Layer 5 of a small transformer language model trained on English Wikipedia (8 layers, counted from 0, width 64).
In attention head 1, each number of a token's query is one row of weights dot the token's vector x. The head spreads its attention over the tokens so far by the softmax of query dot key.

Query weights of the head. A number n stands for n times 0.0056.
q0: 23 50 -32 24 61 29 -3 -57 -34 -30 39 2 7 20 37 -5 0 17 33 46 -68 6 -50 -2 55 8 -26 -16 0 -9 67 -33 -19 -15 -16 38 9 22 17 31 -16 -20 -8 -31 -26 -6 -43 34 -28 15 25 -38 45 19 27 56 19 31 19 35 15 -19 -10 -1
q1: 1 23 -23 13 5 31 -16 -32 -3 -62 21 4 -24 23 3 -35 -14 14 37 44 -18 -14 -50 -6 33 -6 -8 -3 -2 15 16 -14 -13 5 1 8 -4 41 -9 5 -43 -68 17 7 -17 -17 29 5 -25 -49 -23 -28 29 16 -25 11 13 2 11 42 -20 32 19 18
q2: -57 -28 30 -18 9 -55 18 -2 -22 -13 -66 -18 -61 -8 9 0 -50 -12 6 -32 44 -11 6 25 -19 -32 -18 7 -44 52 -19 19 17 19 -9 -51 41 1 -2 -43 16 -34 1 -34 51 9 60 -9 72 4 14 41 -64 17 12 27 -34 -27 9 14 -4 58 -48 18
q3: -29 -37 30 -1 -35 -5 10 49 -3 -41 -46 -2 -12 -7 4 -17 3 6 -39 -12 18 11 -1 19 -46 1 -13 19 -45 45 11 -7 -20 20 22 37 31 3 3 -31 -47 -27 12 -3 -4 5 6 5 40 23 4 33 -17 -32 -11 25 -19 -44 -9 15 -19 51 -27 28
q4: -30 -19 -6 19 0 -29 -1 -18 -16 -18 -41 -6 -17 -15 35 -3 -28 -28 -14 -41 -19 -9 24 0 -10 -34 9 2 2 -7 52 -8 10 -4 -10 -19 17 -6 11 2 25 -16 6 -15 34 51 6 6 68 34 33 34 -40 3 11 55 -2 -29 2 28 8 2 -22 -42
q5: -9 -13 -5 -3 -22 -32 18 14 3 -52 -43 -2 31 -36 48 19 -30 -31 1 -55 13 -50 35 7 -13 -26 2 36 84 77 -19 -53 8 21 -37 -4 14 48 24 -22 7 7 -23 -26 30 4 44 -12 59 13 -5 51 -67 11 14 16 -45 -64 20 28 -2 -1 -32 -30
q6: 33 20 -13 26 -19 -11 35 -1 -4 23 26 -8 24 -10 13 11 42 -36 -24 -11 -56 -5 -14 -14 35 17 -8 -11 3 -44 22 13 7 -11 -4 5 -16 5 -15 12 22 54 14 19 0 37 -18 12 -18 -17 -13 -38 14 15 32 -3 17 7 -27 -4 7 -41 8 -13
q7: 6 -13 10 -5 -11 19 4 -25 3 -20 11 11 -40 -26 -14 -50 -22 22 17 0 8 -18 23 -19 5 -32 -2 -28 31 16 -14 -3 -1 1 14 22 25 -18 -10 14 3 -40 11 -23 6 -1 47 -1 10 22 9 21 -23 -7 -44 -22 22 -10 30 35 19 1 -25 -29
q8: 41 43 -35 13 7 43 -2 -13 -30 73 17 34 -5 -20 -12 -82 49 30 5 15 9 34 -33 12 8 19 25 1 -21 -64 -9 -15 9 -18 31 40 -32 -40 -14 16 16 -12 -15 7 -45 2 -19 -17 -71 -7 40 -75 59 22 -14 -17 8 12 -14 -7 -8 -40 25 -3
q9: -31 30 -1 -17 -30 2 23 -35 -2 56 1 -1 4 1 23 -30 7 9 25 67 -31 -3 -68 7 35 -16 -22 22 -25 -26 25 -23 -39 -51 -15 19 11 53 -40 56 -28 13 -2 15 -2 -8 19 32 -57 17 33 -27 19 1 15 34 9 13 45 -7 4 -42 23 -10
q10: -4 -9 27 -17 -23 20 -41 26 -4 -26 29 37 34 17 12 -17 -33 18 -51 29 8 -27 -32 29 9 -9 14 15 4 19 -80 -6 30 -51 41 4 -40 -28 -27 30 -30 25 -36 -19 3 2 4 7 10 23 10 -14 -3 -8 8 17 -47 -2 8 -32 55 -19 -38 -16
q11: 5 30 30 -63 -15 0 37 25 -63 0 3 4 -2 25 51 68 -3 -4 -25 -6 -1 29 2 10 -6 -24 8 28 -75 41 21 -3 14 -31 -36 -17 3 -7 -24 -7 43 4 -35 26 16 -24 -39 -60 -21 -31 15 21 5 -49 16 29 -6 -11 -24 23 -7 -2 19 31
q12: 0 35 -15 27 -28 -15 1 -15 41 -19 30 -10 2 -31 -66 16 26 -15 20 -33 -42 -5 -18 2 -12 38 -5 16 -7 -37 10 -6 -10 -20 -30 -50 -62 -7 4 16 -10 40 27 29 5 -21 -67 14 -4 17 -11 -3 -5 -12 -3 -34 -20 -35 -69 8 -18 -26 30 7
q13: -16 -41 -9 -5 6 8 23 -26 17 20 38 18 19 24 5 16 3 0 4 43 41 -12 -36 56 48 -42 9 2 16 -25 -18 68 53 10 14 -56 5 -25 -12 -28 10 -23 -3 -32 20 -39 5 24 -1 -1 7 -13 7 -6 -25 -3 -24 3 -27 16 2 35 24 -36
q14: -29 67 -29 48 -16 -37 -8 9 18 22 -22 33 10 -46 27 -5 -20 -2 -21 -1 -4 24 1 55 -40 26 -4 8 -35 29 -24 -6 41 8 28 37 -22 -24 17 -15 13 -15 -1 -45 -7 7 -38 18 -8 16 30 8 -5 -17 32 -4 20 22 -4 -94 38 -13 -10 54
q15: -9 9 24 5 8 -33 -35 9 3 -12 -26 -23 3 -27 18 -4 -11 -39 -24 -3 -8 24 -31 -17 -55 -5 -39 13 -38 20 54 -52 -36 5 -42 -14 6 9 -8 42 -35 11 69 52 12 -3 -16 29 41 -30 2 -5 -6 -38 3 30 9 -42 5 48 -24 7 5 -4
q16: 16 -51 37 12 14 -32 10 23 3 4 -9 27 -39 -38 -32 13 -21 -5 3 21 -1 -4 26 42 10 -11 32 -44 29 8 -52 62 30 11 -40 -38 -28 0 18 23 -43 0 76 46 27 -26 15 -46 25 -22 -58 -53 -60 -32 -44 1 -95 1 -20 11 0 63 -15 19
q17: -32 -51 35 2 -28 -32 -11 42 21 -14 -40 2 -62 -15 -32 39 -28 -18 -1 -45 67 -8 12 -22 -23 -20 -16 5 6 46 -27 42 -16 26 37 -44 27 12 20 -20 6 -24 40 -27 65 -7 36 -29 91 0 -28 19 -35 -32 -26 25 -78 -29 -24 -15 -18 55 -28 36
q18: -6 13 20 33 44 -47 22 7 -52 50 -35 -6 -6 -2 1 -6 -17 -3 -12 -1 5 8 4 21 -42 -48 21 -11 -26 -14 28 -12 21 0 2 -21 25 -37 20 17 38 33 -8 -31 5 35 -10 11 21 48 35 32 -20 48 6 2 37 4 56 -42 -2 -8 -3 10
q19: -12 -54 -26 -47 -67 30 -41 -48 68 -39 15 -8 49 28 -5 2 16 15 25 -13 9 -16 1 -22 -8 48 4 8 41 -12 -36 1 36 2 25 30 56 -1 -27 4 -41 12 -20 -34 5 -39 9 7 2 0 -28 15 12 -34 14 2 2 0 -6 -8 37 23 -15 -42
q20: 26 18 -38 -1 7 1 -30 -16 -10 52 50 1 31 5 -20 -18 38 47 26 50 -19 47 -10 -30 7 33 17 -24 13 -35 16 29 7 -31 -8 26 -54 -9 -3 28 6 49 31 36 -49 -4 -66 -7 -84 -5 20 -29 64 13 -7 0 8 61 13 -60 42 -37 33 11
q21: 31 -32 -3 -26 -6 25 -2 -8 5 2 28 -11 32 62 -17 -11 35 60 12 13 16 12 6 -2 -5 43 15 -7 3 -16 -16 14 7 -23 25 57 -1 -18 1 36 -52 -22 -35 31 -17 7 -14 -1 -60 -20 28 -26 25 31 22 2 2 53 51 -27 -20 -22 -8 5
q22: -52 2 33 1 36 -17 41 45 -42 66 -65 43 -46 -46 18 0 -48 11 -13 13 17 7 -54 36 -8 -35 30 2 -52 -3 70 -53 -38 -39 -1 -8 -33 23 8 -6 26 -23 -13 4 31 -9 34 -14 -6 -26 38 -10 -49 4 21 -1 -44 -50 4 10 9 25 30 -3
q23: -30 -28 2 14 -5 -19 36 -4 17 -37 -44 -17 -25 -34 17 16 -12 -23 1 -48 24 -59 51 -23 -5 -3 -40 12 63 83 -17 11 -19 52 -2 -26 28 23 -13 -26 1 -46 23 -74 23 43 68 -8 65 49 -22 71 -55 8 -9 15 -8 -39 -5 40 -40 18 -17 -22
q24: 13 -16 -14 64 -12 13 -15 -10 -3 40 32 -8 39 61 -50 28 50 7 -27 21 -39 -31 -5 24 25 6 -13 -2 22 7 -7 29 10 1 3 33 -48 -17 -85 -15 35 27 32 22 -52 55 -88 16 -21 18 -27 1 46 9 48 22 81 18 -34 -17 -15 -51 35 33
q25: -15 62 -22 24 28 -45 31 35 -29 20 -44 -24 -31 13 -10 1 23 -34 17 -14 21 18 9 10 -13 -28 18 -27 -40 -19 38 -59 -28 16 22 -46 15 9 -8 -13 8 -17 -28 22 -22 39 -27 -47 -19 -7 9 -8 15 36 -11 -4 10 -20 -11 35 -25 -4 31 42
q26: -20 -36 49 -8 -16 47 -34 -28 17 -16 38 -22 50 5 -34 -14 18 -4 -34 27 -42 -9 -13 -40 41 -7 9 -27 -18 5 22 -44 -58 -30 7 -9 -33 6 8 -6 -41 11 12 -2 -35 11 -7 17 13 -11 -25 21 -1 -40 -30 10 18 -10 36 38 -42 19 34 -31
q27: 51 -26 1 5 39 16 -68 -15 -11 8 1 8 23 -31 -18 -28 10 -10 -40 41 51 15 -23 6 -39 12 27 -21 41 5 -37 27 -2 -8 -3 27 8 -15 -9 15 4 17 -17 23 49 17 -9 -46 -9 9 -20 -16 35 0 17 -9 10 29 6 -22 14 17 -14 22
q28: -12 -19 14 13 19 47 1 4 37 25 -2 33 17 -12 57 -3 -28 -30 33 28 -24 -24 9 37 -14 3 -23 40 -35 29 4 17 26 7 5 -17 -31 -40 3 -30 23 -8 11 -16 28 -18 -12 44 36 3 5 20 -2 -2 -43 -28 -19 3 21 5 -9 39 -7 25
q29: 35 -11 -24 -17 32 28 19 25 8 -13 7 43 -16 4 34 16 45 -34 44 -25 19 35 -10 15 -37 -6 0 -9 -20 -67 14 -29 -1 -32 -28 16 2 -10 14 14 46 -13 -1 3 -8 15 4 11 55 21 30 3 6 30 35 -22 38 -7 -5 18 -51 -5 22 7
q30: -2 -33 -3 -11 47 -18 -18 -4 -38 26 10 15 -26 -4 26 -11 -40 17 -46 48 21 1 -24 29 -6 -3 -18 52 4 31 -1 -18 -7 26 -3 -15 -15 13 -53 -1 22 7 42 -26 -12 -4 39 -17 -8 26 14 -22 -21 3 -8 -2 11 15 53 -66 37 -31 -8 3
q31: -30 -16 1 -25 -10 5 -32 8 18 -43 13 28 31 -12 -3 -7 -24 40 5 -45 -23 3 -4 -18 32 -7 4 4 35 -25 -13 -29 35 -4 7 35 29 -35 -44 28 -55 -13 -17 15 -42 7 -29 87 25 4 -14 3 -28 -7 -63 6 24 -2 18 19 2 30 10 -14

Each question shows a short text with each token's key, already scaled and adjusted for position as the last token sees it. A number n stands for n times 0.012.

Then comes the last token's vector x. A number n stands for n times 0.056.

0 "v": 19 1 0 -9 13 3 20 -27 10 -22 -7 6 8 11 0 -14 -3 7 17 0 10 15 -4 -13 0 -22 -4 -8 -28 1 -18 16
1 "on": 17 11 12 -27 24 15 -7 -29 -11 -32 -5 2 17 -14 -31 11 12 20 17 26 29 17 -13 -22 -41 -32 7 -13 -33 -32 -9 34
2 " ": -23 -20 7 -10 12 1 12 -48 29 1 8 -10 -10 -4 -17 7 30 4 18 12 24 29 -5 -21 -23 -10 -14 -23 8 -7 14 10
3 "L": -13 -8 -23 0 18 -9 -2 -30 44 -22 29 -7 -12 2 -4 -7 -7 2 28 -10 43 47 -32 -27 -35 -5 -8 -1 -7 -13 13 -4
4 "o": -6 -23 -32 1 11 4 22 -52 28 -11 -12 21 -5 1 -15 5 10 -10 14 19 23 33 -24 -24 -26 -17 3 -3 -1 -9 12 -5
5 "h": -4 -3 -32 -13 3 4 -13 -27 14 -1 -9 -2 18 -16 -20 26 -4 -17 10 21 27 28 -13 -20 -48 -19 29 3 -37 -27 11 24
6 "m": 26 7 -9 -5 8 -5 -4 -17 8 -12 -1 -13 30 -13 -4 12 2 -8 -4 -15 4 11 2 -9 -31 12 -6 -28 -47 -1 2 7
7 "an": 4 -10 -21 -8 8 -8 -16 -29 -2 -12 -9 2 5 -9 -1 30 7 -4 3 -5 17 15 7 -19 -17 -25 27 -10 -23 -10 10 20
8 "n": -16 -3 -17 -14 3 -11 -7 -20 6 -23 -8 -18 3 -5 -22 22 2 -6 -4 -6 20 17 15 -21 -40 -27 32 -18 -20 -28 15 4
x: 6 6 5 -6 -28 1 -18 7 -2 15 0 3 24 18 7 4 9 9 -30 20 13 -5 -7 8 -2 -5 3 -9 -13 -14 -6 6 -20 -54 14 6 -25 -22 -1 27 2 24 -17 6 1 -10 -13 12 16 -8 0 8 41 -35 25 -17 5 -9 18 -24 -2 -12 9 -5
Which token does the last token look at most? 3 "L"

0 "l": 1 -2 -2 -10 18 -15 -3 -14 11 2 -28 -2 7 -15 -2 23 8 8 5 1 -3 14 6 -33 -34 -14 15 -21 -16 -7 23 0
1 " c": 11 -11 -15 5 21 -7 3 -57 36 -8 5 29 -9 -16 -13 1 9 17 22 24 44 21 -29 -34 -46 -28 -12 12 -8 -6 21 -14
2 "re": 11 -16 -30 4 14 23 45 -44 28 -21 -13 18 -1 -25 -12 0 28 26 30 25 24 34 -9 -21 -29 -32 -12 -10 -23 -32 -22 2
3 "at": -5 -18 -7 -3 20 -4 11 -67 30 -46 3 -8 10 15 13 -2 -3 13 18 7 21 22 7 -20 -38 -42 -15 4 -1 3 24 12
4 "e": -4 -27 -25 -5 11 9 13 -30 34 -10 -7 -11 -1 22 3 14 8 -5 15 24 21 22 -2 -42 -59 -37 5 -22 -3 2 23 6
5 " a": -6 -19 -32 -14 19 -19 4 -64 37 -17 -4 -12 -8 11 -1 -8 -6 -23 3 30 50 26 -31 -45 -50 -62 -7 -18 23 -8 26 -29
6 " ": 39 9 -33 -18 -1 -3 16 -60 27 -5 -5 -12 -1 -6 -27 6 -8 -29 6 7 31 34 -9 -27 -28 -19 0 -25 -9 -18 12 4
7 "\"": 2 2 -13 -2 -7 -23 20 -1 35 35 22 19 -25 -18 -22 24 0 0 3 -3 28 21 18 -45 -1 6 -4 -13 50 5 0 -10
8 "c": -10 12 -3 -5 -15 -5 5 -39 34 1 7 21 -2 -1 -21 7 26 9 -37 8 28 23 -34 -25 -35 -16 -13 -4 -13 4 4 3
x: -22 -9 -27 -4 -11 -1 10 4 -33 11 3 -11 -7 21 -3 -9 14 2 4 10 -18 -6 -48 1 1 4 10 -11 -28 -14 5 -11 -7 -42 17 0 -14 -16 -3 2 -13 -14 4 21 -4 -14 5 12 -5 9 -30 -17 -4 18 -21 -15 5 -5 -6 5 3 -14 4 -5
Which token does the last token look at most, and with what share of its attention? 7 "\"", with about 80%

0 " d": 7 26 16 9 34 -16 11 -46 35 -31 9 18 -12 -17 -5 -5 -3 24 33 13 35 50 -20 -30 -40 -47 -15 -9 -2 -23 21 5
1 "i": 7 7 -2 -3 29 -13 15 -43 27 -35 10 -8 31 -6 13 -6 -3 32 37 28 31 16 -43 -26 -39 -42 -15 -5 -4 -15 2 18
2 "f": -7 -27 -41 -3 11 6 32 -67 28 -26 -16 -8 38 8 -14 -5 17 39 37 37 32 4 -59 -13 -55 -58 -31 18 -5 -20 11 28
3 "f": -22 -10 -19 -16 15 -7 15 -41 32 -24 -6 -6 19 28 -4 -7 -17 -9 12 9 15 11 -19 -11 -24 -23 -15 -11 -5 5 12 14
4 "ic": -22 -27 -16 5 -13 -3 -3 -46 3 -10 -33 -11 12 -6 -3 25 2 -8 1 13 23 26 21 -12 -31 -23 -11 -29 -46 -13 -24 17
5 "u": -11 -4 -11 -2 -10 -9 0 -15 -2 -5 -31 -3 19 1 -7 2 -35 -5 -6 1 13 24 -14 -1 -21 -24 2 -18 -29 -17 -32 0
6 "l": 8 -5 3 -27 10 7 2 -22 -10 1 -14 -13 11 -3 10 0 -6 -1 -5 8 3 -28 -16 -12 -34 -45 -2 -15 -1 0 15 10
7 "t": 2 -4 10 9 0 5 0 -19 0 -4 -16 -29 -5 -23 22 39 -2 -12 -3 1 8 4 27 -5 -12 -20 -2 -39 -17 12 -7 36
8 ",": 29 7 -23 -46 17 8 33 -31 33 -9 -23 -18 -9 -16 -32 -7 -4 -43 14 -4 36 36 -3 -22 -19 -44 -3 5 26 -5 24 7
x: 2 0 -4 -5 7 6 5 -3 -3 5 -28 -6 15 27 0 -10 10 -18 9 24 28 8 9 23 -25 19 6 24 -5 -14 -31 -4 -7 -27 9 8 -6 -18 7 -3 -11 1 -22 -11 17 25 7 -19 10 -37 48 -38 15 -3 4 -4 -12 -5 5 -12 -6 24 -17 -12
Which token does the last token look at most, and with what share of its attention? 0 " d", with about 80%

0 " to": 3 16 17 8 22 6 12 -42 35 -33 -15 28 -9 9 -7 -30 -26 30 20 22 43 39 -16 -32 -25 -27 -17 5 17 -19 -2 -17
1 " the": 20 3 15 -2 35 -9 9 -64 46 -10 -12 -18 3 -24 3 9 -4 28 11 24 38 42 -1 -35 -60 -32 -22 5 9 -16 16 -6
2 " ": -24 -25 0 -8 12 1 16 -63 30 -7 3 -8 -5 -1 -25 -4 32 8 30 11 29 35 -13 -20 -23 -19 -6 -23 -3 -14 11 9
3 "1": -25 -15 -22 4 -1 16 -18 -26 31 -16 24 -10 13 18 -15 -19 0 5 20 12 22 25 -29 -16 -19 -42 -16 -10 -23 -20 -2 20
4 "3": -17 -21 -19 -11 16 16 1 -32 25 1 1 -13 6 -3 16 22 10 -7 4 19 22 14 -12 -24 -30 -18 -8 -35 -8 -14 12 -4
5 "t": 3 8 1 11 6 4 8 -11 4 19 -18 5 -1 18 1 58 8 -17 -14 5 2 31 16 -12 -60 -1 -5 -21 -13 18 -40 6
6 "h": -2 4 -10 -14 22 10 2 -28 22 26 -20 -43 -11 0 5 49 -11 -24 -4 22 16 40 -2 -27 -64 -30 1 -20 -12 23 -14 22
7 " C": 14 24 -25 1 -15 -9 5 -46 47 -10 12 -1 -24 -7 -6 -4 9 -4 -29 13 46 23 -33 -39 -40 -17 -4 1 -9 -10 7 -20
8 "ol": 18 28 -20 -12 -4 -1 11 -78 26 -5 -19 -9 2 5 5 10 27 -7 -54 27 30 8 -42 -31 -48 -45 9 -23 -17 -18 -10 21
x: -5 9 -8 11 7 13 -3 -14 0 1 20 4 -25 33 23 3 33 4 5 7 2 22 -44 5 12 20 23 0 0 7 40 -20 7 -18 -7 6 21 -7 -12 9 -3 30 3 25 -4 -14 13 -6 -15 -29 17 -23 12 1 -12 -31 2 30 11 -3 -2 2 -11 -14
Which token does the last token look at most? 7 " C"

0 "al": 17 11 -1 -15 2 -9 -11 -21 8 -3 -15 10 10 -14 5 2 -5 13 17 1 15 12 2 -22 -7 -22 -1 -27 -34 6 -4 28
1 " ": 16 -18 10 -3 2 1 10 -44 21 6 6 -8 -13 -9 -10 1 38 12 12 14 24 21 -1 -20 -17 -12 -12 -30 -3 -6 7 13
2 "g": -13 -12 -12 11 5 1 0 -14 21 16 2 12 -19 -5 -19 37 0 -3 14 2 25 30 -14 -26 -39 -15 -1 3 -30 2 0 12
3 "i": -20 -25 -19 -8 5 0 8 -33 19 9 0 -5 15 -3 7 28 3 -4 14 23 22 17 -30 -27 -58 -19 -14 3 -24 2 -15 15
4 "r": -13 -4 1 -2 0 0 4 1 -2 17 -13 0 25 -21 17 -1 7 -5 -11 3 0 -5 1 -9 -9 10 9 -9 -7 -15 -10 2
5 "l": 1 3 -9 1 20 -4 3 -34 26 -5 -8 2 17 -10 -10 23 -20 -8 -12 8 11 -1 -18 -32 -78 -29 -2 -38 -10 -13 4 -4
6 " ": 40 9 -14 -16 2 -3 14 -48 31 1 7 -7 -9 -9 -19 9 0 -18 7 4 23 24 -7 -24 -23 -13 -9 -30 9 -6 13 3
7 "he": 15 0 -16 -27 7 -20 18 -45 42 2 -10 29 13 -32 -2 20 -9 -23 -10 11 39 31 -28 -37 -52 -35 -13 -2 7 13 10 13
8 " h": 5 18 -14 -8 -2 -12 23 -34 39 11 15 19 -23 -20 7 17 9 -12 -18 18 42 21 -23 -40 -48 -30 -15 12 5 -5 6 -5
x: -21 -9 -10 -12 -14 -15 17 -8 -25 16 4 13 -13 -9 21 1 17 -7 -7 -30 -2 -19 -10 -9 -6 13 4 5 -24 5 4 0 -4 -34 -11 5 23 2 1 -2 7 4 9 16 29 -15 3 5 -34 0 -4 -48 22 -24 -3 3 5 10 -10 2 -12 23 1 20
Which token does the last token look at most? 7 "he"

0 " w": 10 -5 -3 17 35 -7 13 -53 45 -11 5 7 -14 10 15 -2 -4 23 34 17 32 42 -18 -32 -55 -45 -19 -1 23 19 -3 3
1 "as": 4 -2 -7 -12 32 2 10 -50 50 -39 -14 44 -3 3 -29 4 1 11 19 26 43 37 -19 -34 -59 5 -14 -21 33 2 12 -15
2 " t": -1 -21 -19 10 18 -12 17 -64 54 -23 -2 9 -12 -1 -14 -1 15 19 28 15 55 41 -13 -36 -50 -44 -34 13 26 -11 -2 8
3 "r": -16 -9 -19 11 18 -1 -5 -47 21 -24 -18 1 1 -5 5 -5 -8 -9 18 6 28 35 -5 -12 -20 -14 -7 18 1 -17 12 7
4 "an": -21 -41 -55 5 1 10 22 -55 31 -23 -7 0 -2 1 -14 -16 -19 -8 14 25 32 36 -60 -15 -35 -63 -19 -13 9 3 -6 20
5 "s": 0 -4 -27 6 3 -10 12 -26 17 1 -9 -8 -3 -13 -13 3 -13 -20 -6 20 15 9 -15 -20 -8 -24 -9 -24 11 -6 19 18
6 "f": 19 12 -21 -5 9 9 11 -57 3 -5 -10 0 12 16 -8 13 1 -19 -3 3 8 17 8 -6 -22 -22 5 -15 -23 -11 16 31
7 "er": 35 10 -13 -15 16 2 8 -44 30 -29 -12 25 5 -16 -17 -9 -27 -22 6 -3 20 25 13 -25 -35 -12 -9 -48 -14 -13 -4 -2
8 "r": 9 11 5 -2 -3 0 -1 9 -8 3 -30 -14 12 -4 -5 -2 23 -2 -10 -23 0 9 -2 -9 -3 8 17 -21 -31 -19 -18 21
x: -5 -24 -6 -16 28 -10 -19 1 -3 0 14 -4 -6 40 12 5 -15 1 31 32 5 7 -22 -15 4 6 -18 4 8 17 10 -3 2 -28 4 -1 -7 -45 0 5 7 24 -1 5 2 -4 30 3 -9 21 19 -21 6 -20 4 8 7 39 -30 -10 -7 -18 5 -33
Which token does the last token look at most? 2 " t"

0 "is": 16 6 2 -13 10 -2 -9 -49 19 -29 -12 5 6 -36 -10 8 3 5 13 15 30 14 7 -22 -33 -20 -18 -33 -5 4 15 6
1 "t": -5 -1 0 -2 3 3 2 -29 4 -14 -21 -8 -8 7 22 23 -2 7 4 -4 4 6 24 -6 -14 -4 12 -18 -23 -1 1 11
2 "ed": 22 0 11 -8 27 17 14 -26 29 -2 -8 12 -20 -12 -5 20 6 21 16 15 14 31 6 -33 -33 -30 7 -21 7 -4 5 22
3 " in": -5 -42 -12 -28 17 6 24 -59 18 -8 -21 8 -28 -2 -7 -21 44 27 31 42 48 33 -36 -35 -48 -42 -31 -3 5 -12 15 12
4 " the": -20 -33 -4 -25 21 -16 16 -77 40 -7 -23 -32 4 -21 9 17 0 -1 16 22 48 34 1 -35 -54 -31 -33 11 12 -6 19 -10
5 " ": 21 -2 -24 -14 3 -5 18 -63 27 -8 0 -13 -5 -1 -24 -3 -38 -24 17 5 28 31 -5 -22 -25 -20 -4 -25 -10 -12 9 9
6 "1": 20 -2 -24 -6 -4 8 -12 -23 30 -15 21 -10 7 19 -13 -17 -5 -11 -8 14 21 21 -22 -21 -23 -38 -13 -9 -20 -22 1 14
7 "9": 26 1 -17 -24 8 18 5 -26 18 -6 -2 -13 3 -12 18 1 -13 -24 -12 2 24 19 -17 -19 -28 -16 -11 -21 -35 -4 13 -2
8 "7": 17 16 -15 -29 7 19 3 -38 20 -7 -10 -10 16 -15 5 12 18 -17 -9 -5 24 11 -13 -26 -29 -20 -7 -23 -10 -10 19 4
x: -5 12 -14 -10 1 1 18 3 -8 11 -5 -9 -2 22 0 -7 2 -4 -9 2 -4 6 -11 16 0 17 -4 11 4 9 -9 -15 -7 -22 5 1 3 -4 -3 0 3 8 -5 -4 -8 3 8 -7 -30 -3 95 -9 18 -3 16 -4 9 19 15 -1 0 -10 11 -3
Which token does the last token look at most? 5 " "

0 " f": 21 -2 11 7 21 5 13 -62 44 -13 -9 8 -10 -8 -5 18 16 34 38 10 29 49 -15 -28 -33 -38 -18 7 -13 6 20 4
1 "ou": 40 -14 12 8 29 11 -4 -66 39 -26 -19 21 -11 6 -8 -1 -3 45 40 29 39 62 -42 -31 -61 -24 -12 -24 -2 -14 8 2
2 "nd": 24 -15 5 0 14 3 7 -36 22 -24 -15 17 4 9 -18 -6 0 7 17 30 11 21 12 -25 -34 -33 7 -20 -26 -24 27 -11
3 " ": -41 -23 -9 -13 12 -1 17 -53 28 -5 5 -13 -2 -9 -16 9 -2 -6 20 16 30 24 -9 -24 -34 -16 -9 -30 -4 -13 10 12
4 "e": -8 -13 -25 -6 15 4 17 -46 34 2 7 19 -2 5 36 9 -1 -10 -11 29 19 20 -45 -25 -33 -38 -24 -8 35 22 9 4
5 "v": -8 -2 -35 6 20 -8 21 -70 38 -36 3 30 -2 10 -12 -20 -3 -21 2 16 34 31 -41 -23 -13 -25 -9 -2 -4 0 7 1
6 "i": 16 20 -31 -11 -5 -13 -10 -44 18 -16 -8 -12 18 28 -8 1 -2 -13 -2 23 27 17 -18 -27 -33 -30 -6 -6 -25 -13 -14 13
7 "d": 2 -9 -5 -20 -8 13 17 -3 9 0 -1 -4 -7 19 -23 -9 -3 -14 6 8 3 15 -22 -17 -14 -33 1 -15 -8 -10 -19 -1
8 "en": 12 12 -10 2 -14 1 -12 -12 9 -26 -20 2 24 18 -3 -19 6 8 -16 23 8 20 -7 -15 -17 -38 5 -7 -18 -12 2 -1
x: 28 -24 24 -16 -19 -26 -18 7 -11 -6 18 -7 31 -1 11 -6 9 -16 23 35 -15 -10 16 -9 17 6 17 14 16 -9 -9 7 5 -17 23 16 4 1 6 5 -6 27 -10 -1 -2 7 5 3 -4 0 33 -21 41 22 -5 10 4 -4 38 9 15 3 20 -1
Which token does the last token look at most? 5 "v"

0 "ro": 0 1 0 4 3 -14 -8 -20 17 -8 -39 12 9 4 -1 -19 -11 23 12 17 21 24 -6 -33 -27 -18 -9 0 -7 -4 -2 -20
1 "t": 2 1 -7 9 1 3 12 -25 1 8 -39 -7 5 -2 12 34 -5 20 -2 5 13 13 21 -12 -24 -19 -6 -1 2 -10 4 3
2 "es": 5 -11 -9 4 5 4 -6 -26 29 -5 -28 11 -18 9 5 2 18 17 15 14 10 27 -19 -22 -5 -38 -10 -17 7 14 2 8
3 "t": 12 -4 11 -5 8 -1 -2 -3 1 -7 -24 -2 8 -3 11 7 12 -2 -5 8 13 2 39 -31 -32 -16 7 -16 -8 -3 13 7
4 "s": 2 -5 -4 5 1 3 -8 9 20 2 -10 8 -6 -17 -1 11 -3 3 6 0 0 14 16 -31 9 -27 21 -27 -5 9 13 5
5 ".": -12 -17 -1 -21 39 -2 28 -29 26 -18 -2 -4 1 -3 -27 17 15 -3 21 -2 20 29 7 -35 -34 15 0 -4 21 -8 25 -11
6 " ": 32 8 -6 -16 13 -11 16 -30 30 10 3 -4 -18 4 -10 14 5 -14 4 -11 12 29 -2 -31 -33 3 -10 -17 17 16 21 -14
7 "J": 0 15 -38 9 4 -13 7 -37 50 -16 8 -6 -25 31 -2 3 5 -27 -17 2 43 58 -48 -34 -48 -16 -16 -1 16 -8 19 13
8 "ac": -1 32 -10 19 -24 -14 2 -36 26 3 -31 11 -14 -7 19 38 2 7 -57 27 25 31 -21 -27 -37 -21 -1 -20 2 9 -16 -3
x: 3 -11 -10 30 28 24 -4 7 -17 -8 10 27 3 -12 -15 -7 16 7 5 -11 -13 3 -4 -13 -25 -6 10 10 9 -13 22 -25 -33 -29 -1 -6 17 11 -19 -7 13 35 -13 15 10 -24 1 5 17 -16 -3 -5 7 47 16 -30 -15 6 7 -16 -23 -5 8 13
Which two tokens does the last token look at most, in order? 6 " ", 5 "."